Layer 5 of a small transformer language model trained on English Wikipedia (8 layers, counted from 0, width 128).
A neuron adds its activation times its output weights to the MLP's output. To switch it off is to set its activation to zero at one token and run the rest of the model.

Output weights of the MLP neurons that the questions are about. A number n stands for (n - 500) times 0.0011.
n23: 738 687 495 454 470 632 384 625 390 496 558 354 553 669 526 470 559 199 682 646 552 409 353 697 898 276 759 329 477 469 637 423 368 543 434 367 555 591 295 483 355 697 486 419 715 446 603 782 452 517 424 591 401 418 675 549 458 592 214 403 403 496 453 651 482 543 295 414 564 556 374 603 478 623 653 500 673 730 395 386 478 658 434 426 391 496 383 684 409 714 346 259 592 676 677 432 437 443 724 447 846 686 463 403 576 539 362 150 640 595 567 608 612 198 619 393 458 774 669 423 635 384 568 196 436 373 689 639
n41: 533 527 671 465 236 472 525 590 660 392 441 512 620 573 351 371 396 644 553 484 192 271 520 656 440 496 414 589 606 480 538 559 570 540 281 513 360 520 480 500 625 291 560 971 513 267 531 425 271 260 548 476 562 697 526 454 315 520 789 743 734 529 526 655 560 564 337 464 613 658 541 610 366 347 685 412 243 628 442 763 557 403 488 439 355 512 634 465 783 592 494 560 391 643 458 544 508 546 579 533 768 264 512 641 516 430 630 479 480 553 578 554 517 630 293 434 460 574 710 687 627 689 276 429 806 480 211 481
n49: 759 342 514 630 615 686 352 377 681 480 326 274 336 533 513 605 247 612 459 574 537 492 521 236 532 420 466 613 389 500 870 701 529 463 554 635 415 512 439 484 390 536 843 419 369 402 488 504 702 540 396 718 441 595 533 688 532 337 438 695 528 572 623 435 513 614 478 315 716 549 492 517 479 617 567 419 297 582 650 534 418 431 592 446 655 277 603 531 409 492 793 492 561 329 504 408 623 292 460 429 725 573 739 517 765 479 434 896 573 431 516 304 491 399 471 469 464 489 889 328 504 651 686 520 278 665 325 311
n106: 493 622 533 432 481 622 369 432 349 578 442 334 425 575 511 233 405 636 312 504 724 666 474 554 566 650 265 183 586 602 510 402 287 578 447 607 585 549 359 456 730 671 610 649 363 421 694 477 466 496 386 526 529 468 763 418 344 376 466 517 485 636 170 627 508 444 409 747 630 496 508 594 500 694 314 556 468 529 337 527 478 452 515 345 567 622 457 468 280 508 522 584 500 428 392 540 489 581 577 306 432 500 618 339 559 420 432 430 212 396 446 529 679 573 363 328 419 517 383 759 247 407 640 639 328 518 422 334
n120: 595 480 477 544 409 577 335 450 496 357 581 659 594 517 211 553 520 529 488 496 553 479 442 449 613 512 720 396 457 217 404 405 697 328 630 448 354 492 565 564 551 696 513 668 559 524 488 235 641 664 633 525 579 461 315 218 544 280 335 488 516 321 698 701 627 712 574 772 541 179 550 646 381 571 437 292 548 766 579 402 817 394 475 521 504 765 301 592 491 551 715 561 580 650 242 428 500 632 442 696 513 643 708 348 476 521 662 462 569 717 762 610 628 589 282 500 308 451 335 470 600 590 366 572 324 241 559 599
n127: 567 338 583 827 575 382 465 358 416 515 570 569 465 511 523 637 482 643 598 377 313 380 298 481 357 416 469 734 398 228 611 500 333 481 542 409 438 425 607 518 529 682 567 590 645 486 586 329 523 413 632 672 653 599 423 481 406 449 331 622 230 415 564 405 579 596 298 302 415 578 620 578 296 728 599 679 394 643 735 493 552 418 625 526 575 604 428 488 434 473 706 368 524 348 688 431 630 433 755 428 481 549 643 726 727 398 608 387 596 485 612 453 632 230 260 386 589 514 507 394 353 537 699 672 371 467 435 500
n179: 519 537 530 566 534 496 547 511 450 341 741 736 757 343 714 458 324 550 577 291 435 550 435 651 560 642 352 752 512 431 493 452 562 454 644 807 361 600 549 254 317 533 288 336 373 474 441 387 646 526 515 454 507 552 555 500 634 522 236 643 530 500 146 370 374 542 593 521 443 771 577 408 445 314 566 382 540 487 752 608 466 686 457 473 348 330 445 553 534 520 642 470 468 320 363 507 640 363 661 395 360 507 555 633 407 620 659 488 455 416 585 613 480 445 162 336 380 393 295 376 438 621 492 317 419 534 579 630
n207: 429 428 136 318 627 523 732 607 537 504 471 378 834 524 464 555 446 632 552 657 216 532 603 516 384 473 380 687 442 696 588 413 339 334 416 437 473 440 492 674 546 365 467 426 264 534 485 778 608 546 399 575 500 483 351 492 254 677 750 315 427 537 288 278 319 480 350 735 484 346 480 541 711 392 568 593 687 286 323 478 382 476 492 544 533 406 381 546 714 512 671 585 306 466 581 488 519 667 338 757 344 348 417 528 430 492 820 389 290 681 447 496 484 508 560 447 658 364 485 434 560 492 426 346 487 566 409 701
n213: 465 376 174 391 496 523 484 367 430 806 593 629 467 437 428 477 665 638 535 605 375 555 480 459 496 565 435 595 475 524 424 484 628 414 564 541 485 97 407 580 481 660 566 496 374 530 534 560 536 641 466 371 519 533 511 354 409 405 575 445 320 451 653 325 737 454 463 539 446 660 287 410 423 691 738 375 488 435 512 389 351 368 444 318 504 543 466 525 487 435 955 166 76 269 448 454 545 563 267 564 548 599 556 672 649 524 295 638 423 500 428 444 634 556 468 545 466 599 290 553 528 376 858 420 494 411 564 764
n271: 551 405 350 461 643 385 417 445 459 569 526 458 451 654 359 529 575 397 504 627 343 559 306 508 536 343 308 617 615 507 595 653 359 474 667 322 324 581 312 468 496 657 404 500 856 332 528 437 563 365 511 643 416 353 372 435 344 621 423 391 443 349 417 395 169 815 376 673 478 339 382 428 263 623 392 442 381 490 589 473 562 456 622 323 631 594 440 387 354 398 549 313 409 527 541 396 443 479 713 526 548 531 598 624 672 719 340 557 414 278 444 595 333 579 630 503 433 450 536 550 393 362 622 686 374 500 536 729
n293: 453 361 560 410 449 706 578 381 659 471 198 455 462 522 566 575 592 460 631 446 745 551 532 455 288 507 640 500 711 282 477 455 595 543 628 428 418 376 468 592 382 732 477 666 472 538 510 724 536 374 666 392 455 435 588 339 465 560 355 476 602 552 435 534 404 518 473 341 575 331 667 631 459 522 317 290 530 531 427 385 363 464 643 485 580 314 713 270 492 496 484 645 543 353 311 666 315 324 449 657 313 581 390 456 489 785 308 526 393 568 552 652 556 563 485 548 496 539 570 443 522 253 383 694 760 553 697 570
n335: 399 602 589 384 520 465 541 495 372 560 453 233 600 278 341 644 648 408 146 385 289 454 626 636 283 520 314 755 374 419 303 416 372 445 500 260 371 444 584 475 543 162 816 521 455 260 519 130 713 402 845 626 169 473 663 458 559 495 424 505 318 552 459 292 270 326 633 539 755 540 399 96 464 510 367 434 601 360 439 307 595 415 459 276 611 425 661 190 450 573 410 495 486 4 201 431 296 547 582 189 291 349 361 619 574 556 554 9 450 460 349 399 542 210 85 423 691 550 618 521 337 380 649 647 525 515 252 300
n339: 466 478 677 485 569 661 645 519 572 632 374 720 482 523 341 541 530 296 565 371 633 687 569 761 619 701 444 546 583 473 581 397 577 583 728 681 530 715 369 363 182 544 420 627 353 366 606 388 416 445 552 252 544 592 455 421 511 574 565 475 441 555 535 532 625 632 532 454 470 515 592 433 496 338 581 425 893 371 585 472 375 447 442 500 684 579 412 278 559 559 857 336 525 300 492 567 544 661 500 388 380 589 406 687 519 566 683 429 534 458 482 369 460 810 651 569 414 579 474 297 473 832 601 708 82 395 508 440
n374: 433 528 590 486 441 515 374 530 503 639 473 325 472 760 515 643 529 612 507 478 710 496 814 508 529 655 217 508 365 287 497 469 534 474 628 324 460 381 358 796 546 460 423 569 447 775 447 541 306 464 261 437 362 453 420 316 457 572 385 666 406 546 530 673 775 489 488 651 529 640 556 435 549 492 301 545 442 361 508 493 581 771 519 522 376 639 414 402 786 232 533 507 541 381 436 290 632 382 356 358 553 344 535 591 417 747 382 569 453 452 632 571 608 473 534 567 284 684 565 372 590 500 424 435 433 562 544 370
n400: 547 474 515 597 487 603 455 405 570 600 584 350 468 622 510 580 652 701 398 550 285 439 709 503 520 513 282 437 511 371 497 613 322 433 555 393 560 629 380 391 513 359 698 500 526 654 380 462 592 618 493 449 632 390 367 595 372 405 297 516 362 706 524 597 597 633 386 474 567 231 476 293 770 373 428 421 347 438 541 482 540 393 531 578 450 643 673 468 716 448 530 503 331 421 403 493 552 541 343 493 572 453 381 365 371 712 500 528 669 523 721 690 468 396 514 442 485 442 510 776 412 376 407 457 439 411 588 472
n429: 383 584 345 409 393 526 594 415 567 487 638 506 485 471 636 384 522 572 435 416 555 526 409 429 459 408 449 675 395 385 536 673 533 481 354 328 737 313 449 567 625 547 510 408 471 618 491 487 389 506 427 428 329 476 380 361 468 339 568 457 503 500 470 455 417 535 431 597 390 263 304 473 550 381 728 342 308 378 460 488 649 455 622 556 391 497 409 576 396 561 742 698 506 490 433 522 406 497 546 523 322 299 379 483 449 533 594 534 615 555 613 562 578 426 632 351 827 565 611 684 562 435 772 468 249 401 678 491

Each question names a token from some text and the token that comes next. It shows the activations a of the neurons there, in the order above. A number n stands for (n - 500) times 0.37.

Then comes g, the gradient of the next token's log-probability with respect to the MLP's output, scaled to length 1. A neuron's effect is roughly proportional to its activation times (output weights . g). A number n stands for (n - 500) times 0.0008.

"iv", then "it"
a: 500 505 500 500 500 500 534 500 500 500 500 500 500 500 501 500
g: 529 652 504 357 597 473 642 595 469 507 513 515 496 512 533 370 500 378 546 626 518 396 450 412 582 414 470 384 575 424 602 383 461 245 488 479 546 356 598 495 659 544 628 455 439 414 539 383 529 522 371 295 409 474 314 582 418 563 179 699 610 462 643 432 489 435 451 641 615 434 457 488 483 576 298 538 618 650 359 538 345 502 343 619 367 526 462 426 277 583 672 429 391 498 534 430 658 494 371 385 514 333 543 510 532 559 315 267 571 349 530 528 447 618 783 521 540 533 407 761 386 496 499 568 321 596 766 443
Which neuron, switched off, raises the next token's probability most? n179

";", then " 12"
a: 500 500 500 500 500 500 500 520 500 500 500 500 500 500 500 515
g: 486 392 264 557 437 737 332 441 536 570 553 590 449 376 429 605 402 515 241 370 585 400 490 464 346 472 508 547 295 620 489 438 476 419 698 451 715 584 524 435 524 467 437 453 577 566 245 263 607 409 634 623 590 487 411 510 536 411 574 437 536 439 446 538 672 545 425 474 622 510 498 405 464 347 508 488 383 501 372 392 736 615 666 617 492 432 424 573 532 562 150 406 516 508 742 658 510 434 639 568 585 542 421 497 729 512 581 524 474 380 509 675 709 559 501 532 599 708 548 427 543 473 575 377 484 546 287 462
Switching off which neuron hurts the next token most? n429

".", then "\n"
a: 500 500 500 500 507 500 500 500 500 504 500 500 971 501 500 510
g: 643 420 488 527 398 436 697 544 269 571 560 606 378 614 392 572 548 602 584 366 517 590 529 412 431 624 391 409 599 535 561 501 679 601 537 546 451 642 430 641 323 392 362 621 540 621 403 503 600 436 541 356 384 565 386 426 482 326 493 452 369 541 525 706 284 537 565 389 598 532 567 573 563 509 429 246 487 557 868 538 764 350 491 417 521 500 508 403 558 516 482 403 446 580 334 365 606 423 437 504 512 449 594 302 400 545 492 361 481 689 504 491 617 287 583 442 318 515 295 595 465 357 624 505 615 548 355 285
Switching off which neuron hurts the next token most? n339

";", then " A"
a: 500 500 500 500 500 500 500 508 500 500 505 500 500 502 500 529
g: 428 498 372 427 583 443 559 431 571 424 641 338 557 242 348 483 504 489 436 391 528 657 598 432 766 376 470 653 379 634 316 597 545 502 376 313 659 637 516 576 517 606 457 390 620 628 520 566 615 515 725 507 609 678 639 554 515 617 296 390 386 494 405 319 524 570 603 451 618 555 629 537 616 519 739 766 283 522 385 433 585 457 554 532 492 568 551 425 531 500 458 430 707 639 629 521 556 680 521 469 408 515 389 487 547 483 662 608 333 709 611 563 516 627 550 479 723 476 488 561 573 281 527 417 518 465 535 388
Which two neurons, each switched off alone, lower its probability most, in order? n429, n207

"or", then "o"
a: 500 500 500 500 504 500 500 500 500 500 500 500 500 500 501 500
g: 564 519 458 338 593 486 393 474 389 765 325 535 568 337 625 523 318 393 427 462 386 375 430 575 589 593 389 525 572 554 492 501 475 630 486 674 326 586 570 597 510 376 650 409 443 531 759 433 446 407 370 411 459 348 295 521 404 435 680 566 688 602 484 542 582 406 541 304 434 485 612 416 432 426 445 711 288 491 401 392 635 462 290 482 261 418 531 647 485 612 317 424 657 613 592 472 364 515 383 556 502 343 382 479 374 532 647 517 432 726 375 520 551 739 516 436 528 464 506 530 361 454 562 675 530 323 471 544
Which neuron, switched off, raises the next token's probability most? n120

" R", then "iv"
a: 500 500 500 514 500 500 500 500 500 500 503 500 500 500 500 500
g: 533 583 287 561 613 496 253 527 574 344 611 520 662 396 389 568 491 316 650 469 561 285 564 583 479 325 549 478 510 609 379 331 343 625 435 392 400 631 435 644 476 463 405 653 323 353 620 511 508 470 321 461 560 583 467 466 484 535 719 432 395 634 492 576 431 271 251 461 678 503 605 729 453 597 544 443 582 572 330 488 555 321 430 365 456 425 477 513 422 498 479 559 542 512 362 734 447 611 366 415 590 354 562 336 431 451 590 628 476 648 484 676 369 467 519 607 550 401 596 465 490 255 548 350 577 460 346 477
Switching off which neuron hurts the next token most? n106

" as", then " the"
a: 500 500 500 503 500 500 500 500 543 500 500 500 500 504 500 500
g: 613 394 434 371 628 508 673 636 389 353 465 635 343 537 553 458 491 642 403 294 299 701 420 519 388 294 582 453 468 449 394 489 546 594 493 438 462 391 394 351 396 393 429 351 397 408 436 548 680 626 453 382 299 530 301 432 337 536 524 469 596 416 529 476 663 389 588 491 295 431 269 335 445 401 635 382 675 591 419 454 696 461 522 641 395 443 543 690 601 610 508 702 534 714 556 402 464 484 481 678 538 378 702 659 453 376 461 470 393 637 545 703 579 490 391 611 481 406 545 452 485 530 614 575 450 470 620 554
Switching off which neuron hurts the next token most? n213

"yl", then " L"
a: 500 500 508 500 500 504 507 500 500 500 500 500 500 500 500 500
g: 517 529 403 472 691 547 353 396 836 484 489 376 549 479 458 267 494 633 535 469 732 637 274 519 473 566 534 352 469 602 516 472 605 427 419 612 521 547 539 419 543 658 598 338 511 598 538 398 642 420 398 574 467 387 388 489 343 526 533 390 585 555 666 474 397 499 479 660 527 366 509 462 461 404 361 639 456 357 344 645 467 483 331 575 659 493 641 351 478 500 719 329 623 618 641 461 301 582 549 172 573 469 511 638 489 473 618 582 522 559 460 314 313 485 524 636 582 631 667 603 642 543 486 481 356 373 414 488
Which neuron, switched off, raises the next token's probability most? n179

" V", then "ime"
a: 500 500 500 501 500 500 500 500 500 500 514 500 500 500 500 500
g: 459 381 633 515 482 304 566 558 455 238 640 499 347 366 683 322 508 422 548 396 445 394 233 513 455 571 626 434 512 534 482 367 587 678 637 514 431 517 566 396 447 490 362 550 464 524 529 607 390 426 408 325 426 386 624 431 651 543 560 627 256 519 427 437 396 361 388 474 464 637 546 504 504 489 521 485 584 359 247 159 509 485 502 427 592 511 520 451 359 445 366 396 435 419 435 410 482 684 469 573 449 782 285 529 520 546 610 427 450 592 746 474 355 602 682 642 307 413 420 565 604 444 353 454 545 477 512 522
Switching off which neuron hurts the next token most? n293

"est", then ","
a: 500 505 500 500 500 500 500 500 500 500 500 500 500 529 500 500
g: 386 514 441 696 122 512 387 300 474 496 549 342 810 509 455 668 471 742 478 451 520 299 592 585 563 448 394 518 507 503 674 442 427 423 469 484 415 516 324 368 417 612 459 441 648 503 524 501 585 443 506 411 456 506 470 556 525 622 395 618 492 717 516 640 541 595 510 486 352 461 583 585 518 632 483 258 402 444 632 605 424 381 456 583 590 601 603 471 345 403 684 373 352 517 392 567 377 710 534 579 448 553 618 423 651 413 502 520 542 401 709 216 620 504 412 452 277 375 590 546 573 567 501 453 607 537 554 421
Switching off which neuron hurts the next token most? n374

"c", then "."
a: 500 500 500 500 553 500 500 507 500 500 500 500 500 500 500 500
g: 440 571 581 482 335 644 556 383 663 322 711 409 854 430 451 742 486 675 722 571 621 453 518 433 367 506 673 680 312 438 524 478 572 544 590 450 446 408 525 556 480 599 499 331 385 668 392 484 440 528 605 567 511 303 423 428 596 347 407 636 456 561 506 409 466 487 515 763 468 370 676 753 501 415 531 276 490 531 540 635 619 615 335 465 420 510 576 367 521 475 535 515 380 572 489 430 583 334 591 627 630 577 579 566 441 582 577 508 646 628 587 497 610 654 551 469 497 353 348 522 505 467 359 519 583 414 314 461
Switching off which neuron hurts the next token most? n120

" 201", then "6,"
a: 500 500 500 500 509 500 500 500 500 500 500 500 500 500 500 500
g: 521 339 572 538 572 451 439 401 541 567 605 475 380 734 569 467 494 622 274 483 533 401 504 423 459 485 500 667 497 594 483 544 541 619 439 437 342 674 423 343 335 404 599 304 616 459 347 434 533 641 284 579 431 599 528 442 538 454 973 482 433 442 662 310 489 521 629 410 721 588 550 383 452 375 543 548 586 348 544 467 636 372 508 545 504 575 322 513 460 584 501 409 624 493 396 500 602 577 725 469 657 509 433 730 344 568 424 583 465 446 621 441 589 539 546 601 590 550 703 560 581 704 548 320 504 458 434 607
Which neuron, switched off, raises the next token's probability most? n120

" W", then "rit"
a: 501 500 500 508 500 500 500 500 500 500 501 500 500 500 504 500
g: 478 561 579 544 311 734 337 717 340 804 702 702 575 445 550 443 507 484 359 516 516 611 261 467 557 372 337 601 582 559 660 382 615 529 493 530 653 435 517 479 369 563 543 465 412 337 614 594 459 517 506 574 327 640 618 554 426 603 362 562 456 564 459 578 453 521 441 627 510 313 487 543 480 643 377 670 539 666 402 550 382 495 604 519 810 508 541 499 348 580 480 351 576 567 417 499 688 390 508 446 548 296 526 650 443 249 471 532 518 549 261 523 502 488 596 374 644 557 490 604 434 457 386 526 447 580 613 631
Switching off which neuron hurts the next token most? n106

"M", then "R"
a: 500 533 500 501 503 500 500 501 500 500 500 500 500 505 500 503
g: 574 327 666 394 495 498 751 272 501 646 393 515 274 505 498 414 490 499 520 337 705 478 462 617 384 443 451 504 491 396 661 294 520 426 576 455 495 453 385 419 686 574 500 473 538 776 426 434 478 446 348 596 613 484 644 403 380 550 652 476 508 500 494 438 471 657 430 573 546 474 709 430 552 534 508 533 320 411 566 588 545 625 485 514 414 543 315 488 609 610 379 633 368 432 468 457 281 407 422 705 589 361 572 580 399 322 451 536 674 294 275 692 434 499 346 577 450 621 315 470 467 724 403 463 501 422 566 630
Switching off which neuron hurts the next token most? n41

" O", then "X"
a: 500 500 500 500 500 500 500 500 500 500 504 500 500 511 500 500
g: 405 640 501 386 531 427 369 477 607 375 578 370 456 594 278 502 330 463 480 378 538 426 483 283 662 378 596 394 382 552 555 350 591 504 477 590 389 662 646 466 327 467 542 410 508 468 683 494 586 679 500 742 306 765 572 680 594 280 314 632 431 511 597 323 336 450 519 557 525 453 507 544 372 726 356 576 529 633 546 368 557 423 522 474 434 459 368 408 345 513 623 566 444 705 411 501 556 642 743 449 552 414 511 481 473 596 371 588 553 613 500 570 577 609 433 642 555 282 463 601 560 428 456 346 596 606 494 607
Which neuron, switched off, raises the next token's probability most? n374

" new", then " tra"
a: 500 500 524 500 500 520 530 500 500 500 500 500 500 506 500 500
g: 587 265 510 644 531 422 407 353 463 431 503 580 392 468 419 344 629 715 541 529 320 294 578 465 358 399 310 570 410 452 626 488 400 618 544 548 505 323 748 750 654 467 317 561 439 517 548 408 398 368 528 306 384 514 502 629 491 438 630 542 496 340 622 441 485 776 581 281 579 440 447 386 571 568 550 561 454 486 608 370 619 734 595 673 435 414 623 549 440 672 526 475 392 521 411 647 489 359 427 498 363 610 547 501 645 455 673 428 524 498 443 438 528 257 461 602 381 501 363 481 418 523 272 442 510 459 444 435
Switching off which neuron hurts the next token most? n127

"L", then "V"
a: 500 537 500 504 505 500 500 507 500 500 500 500 500 504 500 510
g: 494 489 513 280 527 555 538 581 531 419 224 578 674 575 413 511 412 584 373 611 513 643 399 620 731 701 401 450 475 514 467 207 528 436 451 766 388 419 405 679 542 410 467 468 480 434 520 622 458 472 518 646 517 574 664 683 532 437 486 535 315 553 598 173 593 416 414 477 467 492 515 557 352 645 494 561 655 477 416 513 481 302 596 449 580 541 443 476 417 415 442 460 645 418 422 644 346 522 628 617 562 545 567 605 441 779 477 505 622 499 623 440 524 313 590 533 381 493 403 637 483 343 595 370 629 627 683 336
Which neuron, switched off, raises the next token's probability most? n41

";", then " C"
a: 500 500 500 500 500 500 500 500 500 500 503 500 500 500 500 530
g: 450 408 627 543 576 387 696 630 491 259 440 559 545 493 609 374 435 545 460 648 428 508 689 377 551 721 419 529 590 410 519 478 487 570 632 485 421 482 628 690 429 311 554 484 357 326 532 462 401 469 285 538 615 551 463 577 671 751 547 706 470 384 705 684 702 372 508 595 361 579 567 451 322 444 537 312 521 570 560 484 341 435 426 517 616 535 425 260 489 512 569 607 542 469 457 489 605 481 426 404 558 463 549 333 331 561 397 466 595 494 259 486 561 632 464 354 485 582 742 483 231 415 454 589 455 446 562 644
Which neuron, switched off, raises the next token's probability most? n429

"ract", then "ices"
a: 503 500 501 500 500 504 500 500 500 500 500 500 500 500 500 500
g: 462 606 620 278 685 302 749 638 408 460 653 661 504 520 432 522 411 357 545 487 483 453 377 489 582 526 322 416 279 407 367 479 447 621 689 596 330 573 351 567 453 413 614 455 417 529 580 354 355 520 399 569 491 472 478 425 549 300 636 470 523 503 356 443 426 303 404 433 407 448 255 528 307 462 574 546 551 478 587 336 429 357 385 487 556 639 479 521 437 513 370 699 397 525 257 477 361 509 422 473 469 465 437 579 661 403 606 382 624 544 431 557 365 691 441 529 497 541 775 600 421 496 567 341 677 344 388 470
Which neuron, switched off, raises the next token's probability most? n127

"o", then "ic"
a: 500 500 533 500 500 500 501 500 500 500 500 500 500 500 500 500
g: 279 708 394 426 706 419 540 671 372 313 557 537 657 587 466 508 451 455 500 641 605 632 520 380 467 454 664 320 539 589 441 557 381 454 632 470 542 482 360 413 581 222 530 390 692 549 619 551 530 390 626 301 482 558 297 531 683 578 552 548 478 481 362 437 391 618 553 574 691 499 539 372 536 620 360 424 595 402 552 531 490 467 776 600 365 524 414 367 732 423 461 679 478 661 579 291 492 416 493 544 614 412 325 677 503 503 428 493 556 551 418 549 487 402 356 460 302 360 448 362 519 411 417 639 485 490 507 659
Which neuron, switched off, raises the next token's probability most? n49

" number", then " one"
a: 500 500 505 500 500 500 500 500 500 500 500 500 500 512 500 500
g: 623 347 444 413 519 559 466 320 551 524 606 556 480 528 448 504 412 787 572 412 562 406 447 505 418 489 490 761 344 511 455 309 359 488 558 592 489 446 378 565 447 438 343 515 468 532 474 501 509 196 342 331 615 472 537 320 380 618 554 602 545 432 392 459 713 437 574 607 399 467 503 556 378 513 588 756 321 511 476 499 383 593 436 498 375 471 466 464 580 409 321 392 437 512 728 468 624 473 465 444 415 743 475 648 787 466 620 513 397 399 372 744 574 612 638 432 785 532 513 379 514 467 706 541 483 506 556 480
Switching off which neuron hurts the next token most? n374

"ke", then "'s"
a: 500 500 500 500 500 500 500 500 500 500 500 500 500 500 513 500
g: 502 514 464 330 353 589 683 434 467 621 598 352 657 441 499 586 584 964 526 640 462 597 606 658 396 452 426 551 630 563 425 519 480 535 529 536 367 312 554 469 463 578 498 437 405 568 153 353 360 433 424 519 373 599 617 514 459 429 447 439 388 776 638 499 550 456 547 507 591 504 383 465 537 584 604 311 480 470 364 448 450 547 450 441 444 609 422 414 447 633 327 572 300 646 469 542 508 418 627 402 459 604 440 350 481 608 415 370 520 493 320 492 573 595 546 491 268 454 522 640 557 481 680 598 592 395 706 636
Switching off which neuron hurts the next token most? n400

" E", then "th"
a: 500 500 500 502 500 500 503 500 500 500 500 500 500 500 500 500
g: 509 568 482 557 490 501 376 316 260 651 557 479 498 336 618 420 457 334 599 587 473 549 555 454 565 488 598 467 622 388 885 521 624 394 610 507 477 421 423 513 393 378 484 300 342 508 462 431 497 455 397 444 577 335 673 530 467 399 420 475 522 552 190 560 725 513 508 512 360 480 513 483 461 526 674 431 392 344 357 449 533 478 434 477 430 534 516 353 567 461 507 532 402 692 532 376 562 639 673 388 549 705 571 490 479 498 589 533 293 453 648 664 316 499 294 566 295 463 769 477 552 326 540 460 586 602 406 335
Switching off which neuron hurts the next token most? n179

" G", then "P"
a: 500 500 500 500 500 500 500 500 500 500 505 500 500 508 500 500
g: 522 638 720 531 512 564 330 533 528 365 497 399 642 615 499 554 345 484 439 600 433 359 751 438 713 538 593 575 578 638 611 484 600 442 542 534 511 533 436 523 572 552 252 691 468 496 689 681 729 556 673 449 329 463 275 298 439 368 561 446 487 579 466 587 703 459 363 467 413 293 335 383 642 618 418 431 431 578 379 637 570 478 497 494 250 357 410 524 535 494 483 503 621 458 646 396 407 531 487 641 440 495 299 528 569 339 528 595 554 489 602 457 559 518 521 546 378 498 230 329 444 478 530 521 653 548 545 306
Switching off which neuron hurts the next token most? n374

" O", then "'"
a: 500 501 500 500 500 500 500 500 500 516 500 500 500 500 500 500
g: 440 587 443 468 716 378 267 516 635 383 543 365 488 444 478 476 467 721 629 473 656 591 314 493 570 503 570 522 649 698 652 666 251 373 340 521 546 426 611 678 464 465 499 670 524 490 452 603 578 524 455 403 353 330 462 449 683 434 519 662 543 471 660 418 358 546 529 561 559 533 431 383 573 538 529 432 540 535 787 528 551 668 564 478 618 551 638 347 481 341 559 512 526 554 452 454 679 570 472 422 683 592 353 671 452 521 410 532 436 457 449 468 450 552 706 462 305 325 378 640 420 416 496 687 423 420 506 807
Switching off which neuron hurts the next token most? n271

" 13", then ";"
a: 500 500 500 500 500 500 500 500 500 500 500 500 500 500 500 506
g: 534 251 670 377 488 457 466 506 533 427 574 547 342 506 480 475 507 386 696 474 394 443 451 467 576 340 542 376 588 394 542 443 426 432 408 447 410 192 438 450 599 761 612 648 582 421 666 483 387 496 534 387 315 532 380 453 419 695 403 571 397 653 454 559 285 519 569 628 669 580 586 520 479 500 451 545 468 388 544 479 660 332 428 607 638 599 565 410 430 513 589 601 423 492 547 445 487 383 289 629 621 612 393 383 689 430 479 608 534 508 551 569 770 424 401 401 558 500 638 815 422 540 575 566 414 310 476 745
Switching off which neuron hurts the next token most? n429

"ott", then " B"
a: 500 500 514 500 500 500 500 500 500 500 500 500 500 500 505 500
g: 480 397 650 353 625 454 497 474 454 475 521 405 447 617 610 374 502 381 549 565 590 481 356 390 493 463 464 391 442 410 487 529 530 563 438 501 628 466 584 394 411 508 642 432 519 498 665 571 496 260 437 543 404 485 315 520 594 582 418 384 727 383 685 441 412 561 481 433 416 435 371 546 513 433 681 547 390 270 462 589 452 372 525 349 501 454 777 361 554 619 539 518 598 585 726 550 597 577 594 272 649 561 397 744 332 511 562 557 478 312 601 490 514 549 717 508 792 612 412 451 614 510 207 426 308 295 534 495
Switching off which neuron hurts the next token most? n49

"ing", then " G"
a: 500 500 504 500 500 500 500 500 500 500 500 500 500 500 500 500
g: 684 442 593 561 513 208 388 489 667 368 473 375 410 241 586 614 349 393 555 639 559 510 446 480 558 535 730 379 453 395 633 511 507 473 499 486 480 403 394 369 555 562 558 512 456 436 655 584 555 444 596 508 616 591 607 562 625 676 505 372 730 264 576 414 475 558 697 432 495 617 658 702 467 426 415 681 417 596 406 563 451 412 408 642 616 471 645 651 485 661 451 455 371 587 633 469 563 589 610 484 648 682 553 565 418 325 657 586 515 607 485 429 431 501 601 606 794 582 564 630 635 372 546 463 374 454 506 338
Switching off which neuron hurts the next token most? n49

" H", then "ur"
a: 500 500 500 500 500 500 500 500 500 500 500 500 500 500 519 500
g: 487 344 418 550 509 494 521 560 609 503 434 502 408 533 400 628 595 359 473 566 591 611 517 496 617 240 391 456 522 510 449 436 281 614 658 600 492 515 797 576 356 459 523 441 439 556 581 500 436 425 304 459 694 403 478 333 346 482 516 390 714 542 468 657 778 648 526 526 418 451 416 441 497 300 405 626 422 548 302 625 524 541 496 770 420 450 649 451 311 356 461 466 527 403 534 518 485 530 519 351 396 350 328 317 339 612 599 490 697 280 680 415 677 471 420 651 597 523 456 366 618 441 425 530 526 400 465 532
Switching off which neuron hurts the next token most? n400